Layer 3 of a small transformer language model trained on English Wikipedia (13 layers, counted from 0, width 128). Numbers have three digits each and are written without spaces.
A neuron's activation on a vector x is GELU(weights . x), where the dot is the dot product.

Input weights of the MLP neurons that the questions are about. A number n stands for (n - 500) times 0.00055.
n15: 560528622738488413403773618504473379484587552481438580702492399321599451512350025387774544541525496549367444376623260391463413536339386118378781813533533500452439634426578219616533508664599394408362239307524647576496450657441500520378641455413383642323403449740415512382309454535634687362419375698504454523459544587758524664637332496667382229521574492484550661504407574477622524648545
n55: 430519561669507511324477661687496749420466566328731598733574280718405591450574457451512254603334281543617588585424618605572577305412572278432458523560604310300586629437476357703452519685456360535645620373622546500399370249398304345341500409584407457706594527601625457453654645549649519447531500580558596477367754332620317493213723819603543668374496476662511492282590416470390675396429
n87: 471471676386416732515471438228208544572572584606259497366346654460436496467611448479762473391538353415345511266504530589428646249485454304493460362666527540613660582609126456493466617775455360606493452698496649361507437440539620559500266225398390641511466579482386537623493500303545504590307390518778504550452507448450386540539507343677356310419500432608356577507482341603538419526601
n138: 471415356462539443719694612477468492368592467516496199540537457524404708605541190699529406769577344562393504451568566548301284244542667342656655456546763471419454599739379178581758581603604432708592476537516690467209618609631395520476420538416521690550416500539372376566821551404645500581459553476594365699488658742500607333616459687742384081509550492266422430381417311599415628496546
n198: 435464567370365440504560485470375375492453174543264599536310445400850402356443484328607377392820537496601715608361667621696508431670590592465572727409538552768524512776607701632642404755588386524662379661472532396423396579520496532382589682624375630434477583457366480594375487630390464302569487476424433708320564519543561229645300344587327629821599339385743302410488533352458605572791
n208: 654367167516557512639500522654366282361380389500399530496512483769355424324472528615560362378504508033651352512570296397402470476476385656542535586334561559641580336819512425739361441442511608614314315626597492343500640573481402413342639354492464532440419403473631436316538471415604594430536661586323353124632281511569322468735700516632366390405382342572424587362401277382594397602452
n221: 581252655504563384626493431476332574414576607675579507562367612489602399412441493561417364439700466310515409706601213579454542734595475587813504515727626404504575832534522449610359522396403475555449452573507369783570355413758496544464667629292426522436483341525463429552258634349362383398597389533669355507440573406658585520547460558373510466550595447192458644154457572592465607511635
n271: 504329557368353614570629598321694508519594419437449442473766480245709606630504648485571401670572655290469546619621352504679304473607560477511588527496644550408484687654441197492424481549475617362269615646572740285465423338639324673568365397449496589622385644570523313325455660410395466678399430652703078620473634540507295266590473634443345640464460706582574519459515338563628426366488
n295: 126478586331408313425751467663321557809448364538455649474504250665590473335332518564513305346748486331257578605370451717277409642545697487573553682776796772723589331721625426544532749466492560671548320557552513548416538405680300623569411414468588185244545595635544473238504815547527504522562330726697523205300400616513460388358365461548432577385676428410466570428530631436283571352799
n298: 547308361670586751278610736408500517542454405542447727419612622713363513176548483345491389730550660487353393908496661283420488921504492606601521683323527440188574361496671655594522397441589475324475607294631394526629389168588479388693269778624560352320584525459548504631375402639461581271544426440483375651531449666270569300609414338428567674622491434351636427437355496342553825346596
n323: 639629444378523319393720239315389582524345297531450489468642214560388326746475422674173586604398621570463468379432570532605416463345615528512581287487660581423492492700434391403508694263600579557572646504416492593634410366417568776361684563713687492400156596492537607447638407595887496532570526207455408630690512538334659389845666415668459395466529366512414443492527345355284545403558
n333: 754462459659709557469885533368422585654575627292327518455450552530304387306600291347473486366320539547488663508572481325623623268268612420519466334338397469424686484366477439481607363556739579355583309404481648485608460299537466362429571398532554527527532417463612318628481460594741496474543631602492222272586451439537331685571630530583468278480358563645198634507762480541507342595289
n357: 462454447516570746376447446507485577466721550200713464735331339390355293416372492373742302453576421325465375668583461597667482461366268451728496394350619366412418504516441313276496237384739545630440630749508610527777544634537614477511493260378658368492511459541384426364363277440496454572574701508290405500317390536493307476642603409636525373568571780606448619481489603507595562660379
n373: 515829489623467564303485543429270373601298427474473565462385492455461232663415631593636299394724701380542439268474709426678251542539411579381511470476559183504709485383656591636591648362644425504384229534605504374580562335400394531500330527516672589594486703379377334311315663571574508440670553583607409355279621428533584347549367276560325413504512359477295416507518583644616458546360
n381: 512662653740858508319276628530667508777473588704664605594632341334631370587665693620431592525400393730508607424343621624327511404578753476290576362422690484765605488557277325326521552492515555472488643532594646496552343471702508556445386525361528323471507684504568504407072670282294504402452474583512500477435551267426356297457365401500515624333439553524443440639454295554417676377403
n383: 449457371667374579445327497571568629500414646567538283439489496659560604359658411521411480402450361419518337478345552337523649717571582384632588504387432580253626656504444613583455485518324371416439420332425496526643314357415576438389453613383738836616541320711231615378330420482600576651482414569471617368166464517436698570414482496298520758611342432608700606457370662398552368409545
n398: 478565460435602562345449303507454460432410456635297459507419442373414582449603389532549605398377247355633228412417504415538548382383246399418548753734527577540582485245489332551648464596514471540511701427568467551342616395400504555479632350496592470728360363398397385485390257572819554569641414525606356450519755690635474363550402518778621530297590263657595617539677285645528474493425
n416: 628619676633626689464331436522415456547398724562393519421424361575651488587488714450158419492563607387906559568539585461330496540451426468765636307447459688409480516435443508583360659710545715855661616516253468392460496627496381468531297369459512556586307524246460553379287612453451520555379633575361500558504536496667685213621139417591584392504607126431695404426373525608462540524480
n454: 909350370367736472442388446628412591509653324381739209772452275547573229481557562417476338524832749284643425628416885265318626294515333453560088659300633581627683317539457306321554467685540597457425386495617542457605409578186618377449724817827443505427553523559409649659647569625293505477226678533079687592654604545486409301366391448355187525570437583640518438486555397299459381585669
n474: 347438473573421492579396552558591559623565567678452563334210558724488233353559484519436522464635278674618771367623500451277618346403275415557520604677411191337480397560412590535399465744592401586419344543615628656582425415595481328527627689456751480380157292406571270603496728450433605569571437577383545397317504378154386340550652605376486480590335480616402277386375480500559547562357

Each question shows a token from some text and the vector x that enters the MLP there. A number n stands for (n - 500) times 0.014.

"}": 493482376614305444604420556666473408435554455496469494640427605567466508582369606546431555602458440548608518352457321689561336357434503700357584339584488436508533349414587541475674424418466437439601384535537524391552412495496521547480352587364372486373602361576537413519697496378412412605508525500510398592425564481506555805490302527578677497554495546622585657529609384422673421479537
Which neuron lights up most? n138

" mov": 558468462577381405717545515443580456338590290380496812698407558472466466599550484482491663379463569464418547478534636540592369542406542798325479505596554350585437472435492428569558549484267484455464524534482536413398355575395456567482394545456431357476660450385571479562637509454514438625598442565471509490503515512312530632465362580528718348484528549578645419555523328479638374529578
The most active neuron and its activation: n271, at about 0.19

"ock": 477538448501572494716469578569560429393573495411434641470423391456428436617428511538432654441621585531541601625599592665403551671571480718428523433609445424535441614421470463482428454238411542453498312566412374497481440560425519499589410614466554498501671267497636390515648571405486472530530544574450364434500395509421669680511263299604738418418484554548509476556409414337464361546462
The three highest activations, in order: n221, n208, n416

" or": 490471549443400385637555535526501609535442457344515606497382439438432573573534677483599638500502477370506470378541483744479494499513505455311432452412513548474426400505674407438575521395280522492523480467477528529388477624413453450617343600430477537531537483383561658561579536373354440422425610536504591592647553551461510848549366364481767355658456519489602615634571342419568466457499
Which neuron lights up most? n87

"hi": 420655547483389471808449496761581514266520496452563607575370589591367471765486503403439532434578456604516498392477627668555467559476566596503425425477327455565455476320539463405523436447408510588522409478544657410422226472489567521514405624420545552508601324475609468456506521612387491621439493486512450513444410506386558833521383416446662473405476504331444650468545433386749547487597
Which neuron lights up most? n383

"^{": 474405500551378412558372532724493500408452450415589477672602508609510408677546590543449593630491348497474565468404373488516445374430516674407432345577380334508520518385687445550550376486386464473562541390526520523500381501514618633480312562419401468353711409395645506504636546388447351511574497595550584518531413605501538827614446410381704509483469590473578589492529392453669330555527
The most active neuron and its activation: n55, at about 0.25

" |": 534595451440325489563525512626513563392571425392596560557503488556386475549451555395438643573357562401416413461385668753508383675495586642386510353575494459461481541375587515439624454335412458427560329598381689501494393525472499520599305495495443575456517365474602473524579678362420444414601488465664527626582525582452581636382434414438719350662463471467604542607600395429589306476535
The most active neuron and its activation: n373, at about 0.18

" d": 636544499528324455635524485616459517332517441410487666655385441561454391638452486542605703477468432386440461427478630591513403391567563527275528351571520454530493552383452426618553443491242466410522589464513561446524474646513433434448427624544313373401713289420429517466520622371500491625413526489445516537533439641418607688529407466426856486508482496530527579513687355432659555585610
Which neuron lights up most? n15

"ay": 528484456570444445555476410610651496397543480451409671593373502415519589668621561539442402554494581518500501558468610620579479602460458822346603483469458557630448419370611428408382354318328591494556370529352517410512353521384451516406363573465491545463602317548501525601671563453468432428513539422635531460432477620357588741390414419464753507592505553542581485485415371387575477639432
Which neuron lights up most? n383

" th": 561435489404411456756547677722535534281579352463579586535451471453446442578478577481530631466484486493411476460469592587515501536559481688290490406583528443562366508475441447437618443514203477515410517619520607455366523520564414426500170541558447478503691459331521461459495616361492469580467481414594438480481651633454531772471366507459751425415420429658580516467566437343777487506593
Which neuron lights up most? n271

"ress": 501406411541425519452597386634440388371523429382524752613373548497415474655461585603456565415519476444531421482629609698588487484385529590367527380573507461567510467338491442491570402483340402562495410413361486481558319591448533497454289378535518561520588496399557370617682613449517422546438486590505587583477463551366628732399349431612861422438467548637604530586532320405486553572598
The three highest activations, in order: n87, n55, n398

",": 467528474411365405602507449465594521464496370376602687619401422519384424491450481463553648488322550487619420417361698596517381550589448533338462356420547576440403463339617405444557571371407468467498401542457637437587502644456470513574435587476578488554544421298529607512625554366487403456588560518559503493579498502597550809493408442549833412648481414450590653657587445323623486525492
Which neuron lights up most? n323

" election": 508564377490485512431579570651500406384507390412456619549322524394452556563387569440437607540441480554517412416375418632524513559354435742439612481466565412593330452343558401449542401466444414500435393492477613459485442623455506473491432596428565465381552476492574359412769483446435517663560537447646576601554512480388505848506304412513723461664439407578698505610664391435605498660557
The three highest activations, in order: n15, n357, n398

"2": 471547365657299537681392536730488490337513613557557457731540587505379409579529543470486696502466472565515593481480426745590395412553445662442568342535415414464488463589601450494611404237244500461464495457448476415463406564474586475429375603486441412413576281388546527511456615477500455506575549478501539552463563557524587748419414390416668415601588430431543674557617446413479373438541
Which two neurons fire most, strongest first? n221, n383

"n": 556524533471479554468465524447568562089554515392526512484550434467427497577488514570379680605407435531385431447485488557506461296512589681362469433547371572506464573430531537532382495345412586498524467521519415454485432475479563357395382630486354486470667352531599407553663668481544462568476478513468605507624476586631578732441433490624785416457353531588508434616631284356473455563626
Which neuron lights up most? n55

"'s": 392598512502550556735553527612499562442528491511578636628452538520392442569494512378498575398410390457369547463406737565519421573445569614493479362390499528418241555449555377495617441471437548390517522635321590516482433514552456527520430407422517491438749374389450468468666580420457471536521631548520525560504538583422549684363446418620703390552293460465635623471541425312704357547473
The most active neuron and its activation: n357, at about 1.3

"ip": 513397425656422525646489543577505450625501429331522692631317431505511365492533580558485623402512475522468440456445401661561413499601436585420497415582373518671426547503535556418386517272317623540507500493410361396366305656491457648507513524528455568449586411429523496496615484470510478598465519468440536609558500487434577837340399491413905501487585459677563454393428435434653510439593
The most active neuron and its activation: n221, at about 0.14

".": 391476429450458400478525449542570475427518382429600692599474396540420360577419566460517754457370556501511312485410595563421392462469411617235446474451592610475468495347584320471567519410448553512506480580495601472543526567428447541532457496515494508568610424260482538509576479339489434508554653496612413568520427497533682729527421436523870463703512446562570514585649489371633571505445
Which neuron lights up most? n398

"^": 467342348572462448560284533689460567247572340389534612648529506531538397551504620614605643521480453519546502461461532439452359428517464691351526473639430439550529408493457586415502392430563509399591526423467497444481387443447606657512432595452412477484560376399726462502603628314499377510525429563530536476575472631568604777557325406472612482522439474491665608485460418401674327571480
Which neuron lights up most? n208

"ral": 555500469503463492775532461580600426468467520521443521590519474363483609599445501557400586425515413460598372507422682693586469596596447559467475480527447608367373548447456431533594421448456585451457398588456531440435325559608524534542317593524478475574737333426631488488680588406459371459370512515441441636381404397314425712426309518612659512488468423472583597621630337430521338653613
The most active neuron and its activation: n271, at about 0.46

" States": 542547391436402501629336528644572520414530464540419659465369460488423467645360476455544608459545367510587522552518576595516486545453572698228472448433625393575422483454453507563529455387396475465493296504466680593489341637455462527503420651425556422394559366359615454471633522431408411578597473520548564627396580437350513799460281462479916531548418403533577502659511398436665508670471
The three highest activations, in order: n474, n381, n198

"le": 561451570490425459646417520522495600464442366511503479513480528310482521662507544432413511340588444523534367503541485624491353504481539504395459537517400494376478562585530473394481521310340611457513421587415485426511389605412537561614379458516488467457877295527669452572559550555590457271500550446385556555467611669476543846546479461442583448523458553688500540573577412522637275553542
Which neuron lights up most? n454

"ut": 573489499622517426685652546581585479365456482452508534528449352451537515587598497565467680450498456569493546431608646655592508599790409508342543510490423449403381596411502442474387477231494581528422350393517409505300377476575496427592270608405396499433604392570487440502574476394407437545498516592593472638611462487465563657380297403533739408650589337573477535556520513437468449519533
Which neuron lights up most? n15

" ": 621511457574430443558473468729449514458459463374474728578392478531450435712413504530604654578382524522428315441305566629422382529427586588362488424604546558433489500517573550589541471342333531559507444536400553509469482503463469600517327601363368469435552381368524438500522741350455433511503613582590515554564472544554606608445396437491621400514545391458632603635670384367572321572603
Which neuron lights up most? n295

" the": 435495454560401454613578462615595465358452358448643652597479412496412477595513464441469663454445592315498418395366596571541456612496576609464503400306395515516397545451480424536544498449414597568509504497370584474419531647522416474385431484395531480376751428344557522517538590355439411510540665505582484492522572573393568701430479501588758471523422507536635639640561441305712411573502
Which two neurons fire most, strongest first? n208, n357

"1": 492559319633317440611481528687583541266477632525600516722546470484456480548565541496514761476517382551504554499510464602480418411508501619375497294511366506491495430472470425543525498323385451449458525404423508394457467610605667579530311604430497411468629295498564514621452666513488419500533530466574544531448637580427552791422380402425543373598548397515537530529696366368491452387530
Which two neurons fire most, strongest first? n381, n383

" |\n": 419520489455382455523469492516572446314499315435600667571521375594404431553486472451413564478303616479473387460421610580493404483434538675250454372493614626403345456367633447527550507414514513540482506605404642461569427518439428586612430520490493457489670537401542429517640551304447391583595608486665535545523461556547557719566397425446814442627533419547618615521622542337605399524500
The most active neuron and its activation: n323, at about 0.97

"ule": 455495437600514575562444504628544488427637472388513620638372449393490463654513577546478567411516577485528382434442614633535420548426497417375561568490514400586349351311499481464481372478442453508483419480494530466502456535466542439457522481563516411479660378574641378520632522456457309446588514324556639488501528456334690892510327421481706541697674463718494498547655423328403405550479
Which neuron lights up most? n357

" $": 506522476483426494481523497649566525297466413391488653710466486513534454518566572575484662453461412519448534456554601627459409529431494498471545380526496385486541494577621555368609481378433570447540404380405528499558478600516557413553254627354389357363676208300626481475499566400404421489578537471649535533658422479544530906601377463504481522581423573539571563591596440466597230548486
Which neuron lights up most? n333

" W": 589488537469533528679491584574573464294544390493639729495403487579379444593522436499468576489484481495435490528525712492501507476585609655346597483553475484454387556397619526420544591308272472331404491529350533517433437497478462557620334681463343427428609240463452329537367629383488404641579502377454579449501378554587483717552482434467696406554402491578590525617631385443718487547476
Which two neurons fire most, strongest first? n298, n221